Layer 4 of a small transformer language model trained on English Wikipedia (14 layers, counted from 0, width 64). Numbers have three digits each and are written without spaces.
In attention head 0, each number of a token's query or key is one row of weights dot the token's vector x. A token spreads its attention over itself and the tokens before it by the softmax of 0.177 times query dot key.
The model reads these tokens: "d" "u" "ction" "," " m" "i" "x" "ing" "\n" "-" " T" "om" " W" "e" "ir" " –" " d" "r" "um" " " "en" "g" "ine" "er" "ing" "\n" "-" " M" "a" "z" "en" " M"

Query weights of the head. A number n stands for (n - 500) times 0.001.
q0: 869591385633401804287726647590390714259385656521768093418386583478159409425332595326492379553532517708376543501619536334702860376740501521612483597181638505296500594382516530302355435575641135
q1: 413507454492544379488539495390363480564434464500162757418611539586620638568308494464733585366647469566542441563492354528621490512345538494684490349618525622627405307338459421568452595562578654
q2: 448580573352408393493461738650424196588412445434460513558544725566670384472414491645764488495484593525505598488532327620457435529327362493416435516603327560455672438522484522580511407481502483
q3: 546440639230496523478168416781583691546645636578884647450592621528536316674680857367111570749472716503723789347542347699457393356423409410374481395323354377368451329477658525125417489340485501
q4: 625501411395579638339366537585395648360658624668451404518573356629416599442386533293413498665396220400521568497630756439589432470408507240512586738687362411369469453452562641469585655497571482
q5: 735551595425592741333717519574290598357391608687645457559330437282418554398264512603351342528434441395437524386426542565514637349436525540674335667537644540727739374467507396307415446902577267
q6: 375530512600412321196365474332599580385325612585757465529510497501518397557424586384265463646488469562659604330635576490388529389716380496503512739477460486710503492555593453426819521279646392
q7: 414531395617501367590397262493439405499592632553364525293491590604605480370487522698812659470388385483566417748425406595503511599546491470242620279465499379454675493539556622555631505434419343
q8: 380516463682572471431475404342517458797677338404329611385488401576687685603376449350479722519509523732495565573457561566535585026569680730256664571385472380638569584587299442419406444222436579
q9: 665372582540461535394423565562459467389604503549413665536688412739400616633569440413567614509367316518400533597514346611438366555557415668567690399320412694419476522422481482560429572431406430
q10: 479457621620442589372676580525228293659511460475620568497476601256423455267347549327582526380602444502460438562407616582553561651551427418553750660560648475387401606562503331467646461486568436
q11: 656418622510503872380298583615548560627526527478543275264319639358447290463465539802086438608611404579706441548776310400378485545544413561368333441391732607618406659549624395379346750512442327
q12: 383479486649598430555756678453414450589337484466441443523303214374516526272398657486760546525407563385367379548659295487504531425672463574426406760621535377323463500596578373603674654647473496
q13: 367569439560375517556726361582564548557478296330446461374546374447665754613446571463475362538602688193522572500575642354524520668371454649723404610256579788290368497231634424600431586784458327
q14: 516635492629498235256533615391349468676541422355543666500498787556409564427365485090545471491566482536614569472735483488374489546425430477613366454465594563450570539554483718543316483635535533
q15: 536492669278536754419697690327648542400431630243616586664398308457255528525390570445517478510286668676377523307481764626443639381568326346483448564407549508452740529538403587451465599649322390
q16: 228449550471402179572503230676510396407630653495338515463636391430591425542717533535416429702589512548607356568495333752393657438665405419509666352615588311581512418576482417469545517513437794
q17: 531228566447439315484295352485436764533413780680617579381416519485490272618672558539343357579687533853631532403735575623523476422489639361351815464340364301474550530268634415406641754341415328
q18: 421738497264618326444579509453284274554552295547501670411496727555440727568373626469602550678414311298651190587578467443548464484319620490506629376760516570566315582492365449608300723427383701
q19: 253490447367530513617129346496658423462494386539615412205763677254613502574442662640668573341440536578425494465692631528409402678862347452594629379475211478605591381489463490701533526451441428
q20: 490649705371506556380670580456606454318460329454624566471427467534543459380238402500701606483385373457454510710448334537594705486309405423744559534486800523245369417599294469488827292695686482
q21: 549358448677548550560530468447344578572501542221687573382500428579552451358420377919229575469492343613574708629585526302381531578650613582634198471660374614540367386676501478438539217509443546
q22: 344588669420483389465269258665680554414715720579461652577422460568388374490501657475171516408721868563703604378801513503626447466516522316485700257445422312736166425326474482443531486414609379
q23: 646534629451432623600709474608710472663350541644417357535477498581513593339427486426337739358450349537366608904548562377546525654505607358448316435304295486573372508373377355548497450646549492
q24: 594366436515200639445518532445513566360426594338765466946206531736551297532355398276310658559506524554380747409550579565482526570661450339362649468493780539431615446402644404184508547731531188
q25: 209393460488576469721747394663305362740588297407371479534470670531630658381659641517649421484449353513827524694228241674664281429586621479491523199436387196506338696502398464493465640651421633
q26: 425419428472517217633293529685494505607701526641487659436515494600364635666793468239360634446551627474623523291520270619382408480573476295380315605602598460691487453393578448504578723352525406
q27: 439414471536309556409530571478406678416617376754464436548461444549508560404682597496579549590533659434328520355651589375634495611436325575663473439322502556500646467426532529378375679534358358
q28: 707606612500352717198457629503544427452368251390544460543513500565484864582298306612763745624422394490212556623396654385475282490300421593685435656407462455358373555402367665489406526812498541
q29: 704469526469481575428179399537589688342624727587508454681333675771361399539482520382254468673568587489387707444371602497584452599521476532506542534339319546525322426500727581244434515433441435
q30: 581495410479674668544669641639314750507460541500640359545549645694553496687624387503189433541570604499382433629310438490541582580459685115405489478451508321408511549469348399440350485131611416
q31: 508490428294781458746444343487512696837576434570548445188650415446402569494607603414481637374449323610728611400446489358411561752722654424405668457441487285720447181396416661364630240342416714

Key weights of the head. A number n stands for (n - 500) times 0.00098.
k0: 308678342647464376583784586391364382635468101472498282347353474423537474398386317706975363343508385433404305626605443253450596476603530746688494384606629694433450668538573575924468568528573320
k1: 587498697492551580573235535515650621736503438593541459432517425326461576551499605448158493653546443558569591602526636353384424552400540364556350497606461566579484483330475548497574378232431576
k2: 287390356375565231665515396418557527593397487534450603475404544558594719636404543457449600561370648313605555356656538465371380284554460547442571459669654586828566547343474751444451456408462475
k3: 680695480498767787102578564309488372273359378460587535598541654445334527557428494498225322506463642231395699359552719597786661249396412780364508497388506702731619547520468532350229527611675261
k4: 791533492750352825404527591304683484365695670257392459679426367590432539563480287388278342593385464603396600462474733541380319547484597516597608449473487479542326592547410632424414486471542377
k5: 391350417667566491528671568516401324541529366634810472514156542469495616671409384540614461488421626391425432562414414448362530441307510533645471236509747554485210692522350728820502430550628518
k6: 682699385524301565451533474399400620434564294509530427740377781518472618493315504479480459512419561515336553195325546636428571411690482585410488379361504501496391667560726514502411652606504478
k7: 618364365615633357432214454508551552536489628649424369244649595473459527462437566595266512581353386665456595522530505419498438684688642394329533476630576319596722485444346600468367702528569459
k8: 561548345437608735393475716667432917630475723669772373592535606523261320480582566278224602377485369453587559377467505350574459400322389432573423638456574470369679293359514574500481719555379364
k9: 573454552575577512501621576537456368631374452381431513498692579302544356465436428471750425538421624432486519504525582471542489611332451428514393502559593458413796425435529487506468482415440674
k10: 398571570546441355599277364480361617396590496596369611569488393589480376424400481336472410567508514376632526519660406320455519460552636532621407572481636500612467549567476550565585536506392593
k11: 631663512598535439369423335257535276324355481556578330547217394672386460267497576863799488392579461303392593374432479408676426437581281591668578455498449620477613542545692585623680362622492438
k12: 441571580520516477450482209485554611541465536631524500567516520467665528500451541516523648414503521655548417368676387362421214337531697609720461376682542415450301313532535501586593412293514497
k13: 306820486344416524560527477505584422577605402164577600243635481301317475538657577602520450563661618471598258384756293625427610469353453501796374498472606562619444472511442383547646305683338631
k14: 478657475517384532583418523429354461568467454339554656593416480267391482450447695432355583675449502464298523472444625479333768494470576526461722576630734471486579621324563468497667528378424424
k15: 536451397498455502664594575664513334406669503521412286729481648505562523667566234405615495424390580372434322712441286333417328710671393463542671396483717617303372540521558436578427480506728356
k16: 578347628444325466502286430507546600392553588630629505509638544474391240572571635536326698646449610553394568419456565642550524501590694329257443519279279454520543539554608487527432553246508417
k17: 865638286652353591407514550519437586263428390600491507601393519524526372457468360509462510506492474527381681450421582536461511517606385559388303714589338675556718427531613466270531394552717439
k18: 630527490645615494324149319430594491615450385529497683424674310495379542541606576318290622675460390515463671585627424603574609353282689372398608557390370463500577534574583554371629365360451554
k19: 454425580637397311449242545418554508250431566549446460269567832510659394565340620485545407538365445547729739545671560453431540546506312510464672608373443489531449277386646559521558518655477514
k20: 404547590502607346754339379556593437783793351466334535536543294548595473665638410617292404432476549559631422661466374555638280388534694434664608267462648513405266472468332386523413561528534573
k21: 602692632618344370381543496579304312483468800462485613416461519645386455334413506465630499571417591423325526548643642633737424504259430557579694292500252473660182528537478384652534576523396632
k22: 647589605618473526255369693376444487304403443395523360598376447515362426566411541420310489417665653522413624535439618423647628519764432636561243612411406464678539672381553556445300493809648402
k23: 451484641557479529590471427578461514688498785173520252469441453416722498421545526451576337528530563730466550534271588571498707284399590600572362434477593619387476355452525457478435560560525558
k24: 605540572540425537472569715598412564337531291527380314846334264576359603486554270740820496594317670530155190474404505390495551357709504571676484441516685675449566466490386505422423573645480522
k25: 346486249423721687622355401488435734493438716495412350334628383361449418416688626538362632426436566715703446653693660299781444597430680580289342450427363142498738521550573541437413359344403738
k26: 504371596421585449374519533415481363430420574721535609725382598534591442440588506424444404648727627601183684409541634681439547495549447432258244548342373441514595495580553539374444551470512420
k27: 422549266430608616473474677483574367491446412482701525390590707436475286463609355377709397442478470593464377465398542462313485460643486491699516507387391541611485538389606570639754412531511510
k28: 365429208392516504668588612560602487678642623330461498462551239490560491605665279558639338710452488452670411455444321423420551410396597549688653393437771686309090475159598435569659524560446695
k29: 643512490625551623378812629329553460336240395522632365501619339442373573592387358584591271576546622505327414401352515270679708393701513701536432590364523649588509784512354417509353587650448409
k30: 482458475495541533387532622296433546479323378559460521493488547636545542345362438556537519671593316548319581527363254613501544413449377681568307405530373672585594595957581580421377505525517592
k31: 430457527777585499405434317581554547277511803548510449577386698504501419340353494458509537396662228568298737632723643618669638383349517606389541566232363380595726557282275372440324574564737394

The vector x that enters this layer's attention at each token. A number n stands for (n - 500) times 0.0074.
0 "d": 270367449436401401770606516629659521565578351359606466558365209432577557632571241769707500398483728422717224527582371492300340551524560422812658252556772627405158526469564462664606475634294332
1 "u": 247480470335434463815708517590656566836623388345640392527369313441575634552487154575598365474296511586598295492503354327367388536493536379723651374523819826417190630395578622758514417541363453
2 "ction": 379386398511434528823648476627549511898600344382668408541431332602443524556550187599642446357368567521573253476567467300321340515386582413801589325480896640366167625480626572823552439513301429
3 ",": 345409592422606501778593523559464577799766411302633414534455338488545567518589274492702372469416557562615188599527419313159381450461527422872684305559833659373170631493502520684575445497327263
4 " m": 357416424322471508675757583596523639719786360414551374392482221547493512583643238580669413574416567534705253490457431344233336552503628508837618235553845628501234541425435496746662493367287344
5 "i": 283524409406441624843682553501548630822644456437604403403350283546657606539591224630574295507363447546571162507492402456321311450553490371809684294591752735352223606283514600693609481463355526
6 "x": 427356345379373549784687564499552553785756485399617351417375341557531601563620356669723383422378557463616192590554504270324410393408570356728647319633890595447117503425578575754596492468243443
7 "ing": 370325443438405616876633568619658593831646387428524438422399372575582557580490288523751416437336523541669130480606494369284436407457562471844628285537775574415068554492501580751569433455296358
8 "\n": 320391504443440477842538521538544478846754442470621322538516320495488611525624378612650433559389641562675172556546389320155422478376456505789675231559729709375197613389526474647684321541293404
9 "-": 387457427352420404795651646568458549748701515358620283414459280504562580485636333531677464596421515556698141586521365418160335431446575358847663283608724771482228462498555518765618456420315421
10 " T": 312463379369451404758631631643566645844688442438490402341423243631598552456600317604646468631470710511630188526418413346279372474463518389803726332593760622414108412572498525690660432424318342
11 "om": 257371428332286507640753552594463549872674541474515588448569307541548537604615248682644352538426481465609135479478335310280386511520578411877612239467774567433226529466609558697765522393360487
12 " W": 179420439348449417752654567578596638865658469495524377420495285634542546521600314594696463672470588482646152479400349399234413585447675452748708325538798586379070500555521472652582423404360375
13 "e": 251511467349396472864690476469501723863718427503519420481516387512583489569564182597695404485338497456602189470485321445357476464454505283810680353589809639360134616485562592632657501309290550
14 "ir": 366404421331325408803567444430534614889682314377549395461409395516524590601628258590717388551242429511712175546543415434336490527527646331792653356537771660410149469436599579798631503337423572
15 " –": 321428419308572365851546529644460594821751370461610442475482245520651534565575349530715560517392481582619155573476426394261428527433497355770630299595787665382116635547547391673654309455318423
16 " d": 321364403393529396822650560609561589817753357498527419433411331545489602430554322617630562525409594644691153531390422447360466562436549424839658298600757655402142523393495436688697434256172488
17 "r": 347348582452411397783638459524638610847708457362582468401368329560576545539573279565694450499317553532696087606381320336367419606526578299730594299690704669451171493348449671712653514398295527
18 "um": 279364450378297520807677583509486598939588492451534575432446240603605547493666386566675385477333470577644260498445416397372222526452565386824601196549826589400242504469531591827626389383412543
19 " ": 291434454356558471833623470480468557839825477456507360476428168495537570478494300460616564630418522549716244532498390380298403561374563451829690256670725629356208502487572490782686432435251475
20 "en": 350403457317359449756629590636617664865722456360390501394361341467665680575647393549620492507349431571600147498545326272345402500522497409873585278604757591399132583418536553637719442380379564
21 "g": 363409433332456417800637542619502561863595511387522437404401209506594542541556362557607554511319561504799165560476345420414335486448594435759618330575721710354101549378397704835676509364368530
22 "ine": 339396418425402545866624556538436578890588416398536499459518345538622593493631311495631495445335545522621127514691402402398290465389615328844678392605779598347091555374518574718690401352344532
23 "er": 286433537403336484747637537493574584912693475340534459431508290540627631551504399486742418527392502471746273539604339328377386458438591387826541218564756508425089568301475640737736481411312551
24 "ing": 329342455443417528849569494632649585855666417423505540394460406553587573569471353458774524469356499585714181479658432380280410392387632430850621291563752532394028499480487540751619406418273472
25 "\n": 286384522445467414849502451544540450895764475464621399492577353466497627510603425581669521590400606591716195562558373323185420478308521468770660253576694655349200570370491454635732293493276493
26 "-": 334467437337443332819604567569468549788721525356588345401519295489585604482631387486662529605439485595743169618562332440178324425386628335817651304618704723460249430481524487773649425384300476
27 " M": 284490479322424361678678513611569673793770439397470499335535249540550513526662352568687508723467568530792254514453349326268306528467626409686675303628772534362178478446494502728698430354296385
28 "a": 221464483344360499881551518497537635771690482497556607310457294430675577466690314613618466547344480558622205587467322379391380496467570327786771399614751647349129519437472586667603542347213522
29 "z": 229417311259329436813652501566459552859703486433463478383457244526579614569642589564615428509384552528588258574532403431341316484461632277753637341619757572382131545518539695806686443375317517
30 "en": 272389478265354402793612500617625606842767468415376492389403337463699690586657439483638516502372453613623138507579360308357415502472516368846588311573691571410111579390577511656725500403375573
31 " M": 259491485304414355726697437621557626780830434426464476379527244541586531518654389501681511715461566532796261549463368331284298539421665430670671320610749493366151503434510475725676452368311404

Token 31 " M".
Which token does it look at most, and with what share of its attention? 31 " M", with about 30%

Token 19 " ".
To which token does it give the most attention? 19 " "

Token 23 "er".
To which token does it give the most attention? 22 "ine"

Token 11 "om".
To which token does it give the most attention? 10 " T"

Token 10 " T".
Which token does it look at most, and with what share of its attention? 10 " T", with about 30%

Token 27 " M".
To which token does it give the most attention? 27 " M"

Token 21 "g".
Which token does it look at most, and with what share of its attention? 19 " ", with about 30%

Token 28 "a".
To which token does it give the most attention? 27 " M"

Token 26 "-".
To which token does it give the most attention? 25 "\n"

Token 14 "ir".
Which two tokens does it look at most, in order? 12 " W", 14 "ir"

Token 25 "\n".
To which token does it give the most attention? 25 "\n"

Token 8 "\n".
Which two tokens does it look at most, in order? 8 "\n", 0 "d"

Token 20 "en".
Which token does it look at most, and with what share of its attention? 19 " ", with about 30%

Token 9 "-".
To which token does it give the most attention? 8 "\n"

Token 12 " W".
Which two tokens does it look at most, in order? 12 " W", 10 " T"

Token 15 " –".
To which token does it give the most attention? 15 " –"

Token 29 "z".
Which token does it look at most, and with what share of its attention? 27 " M", with about 20%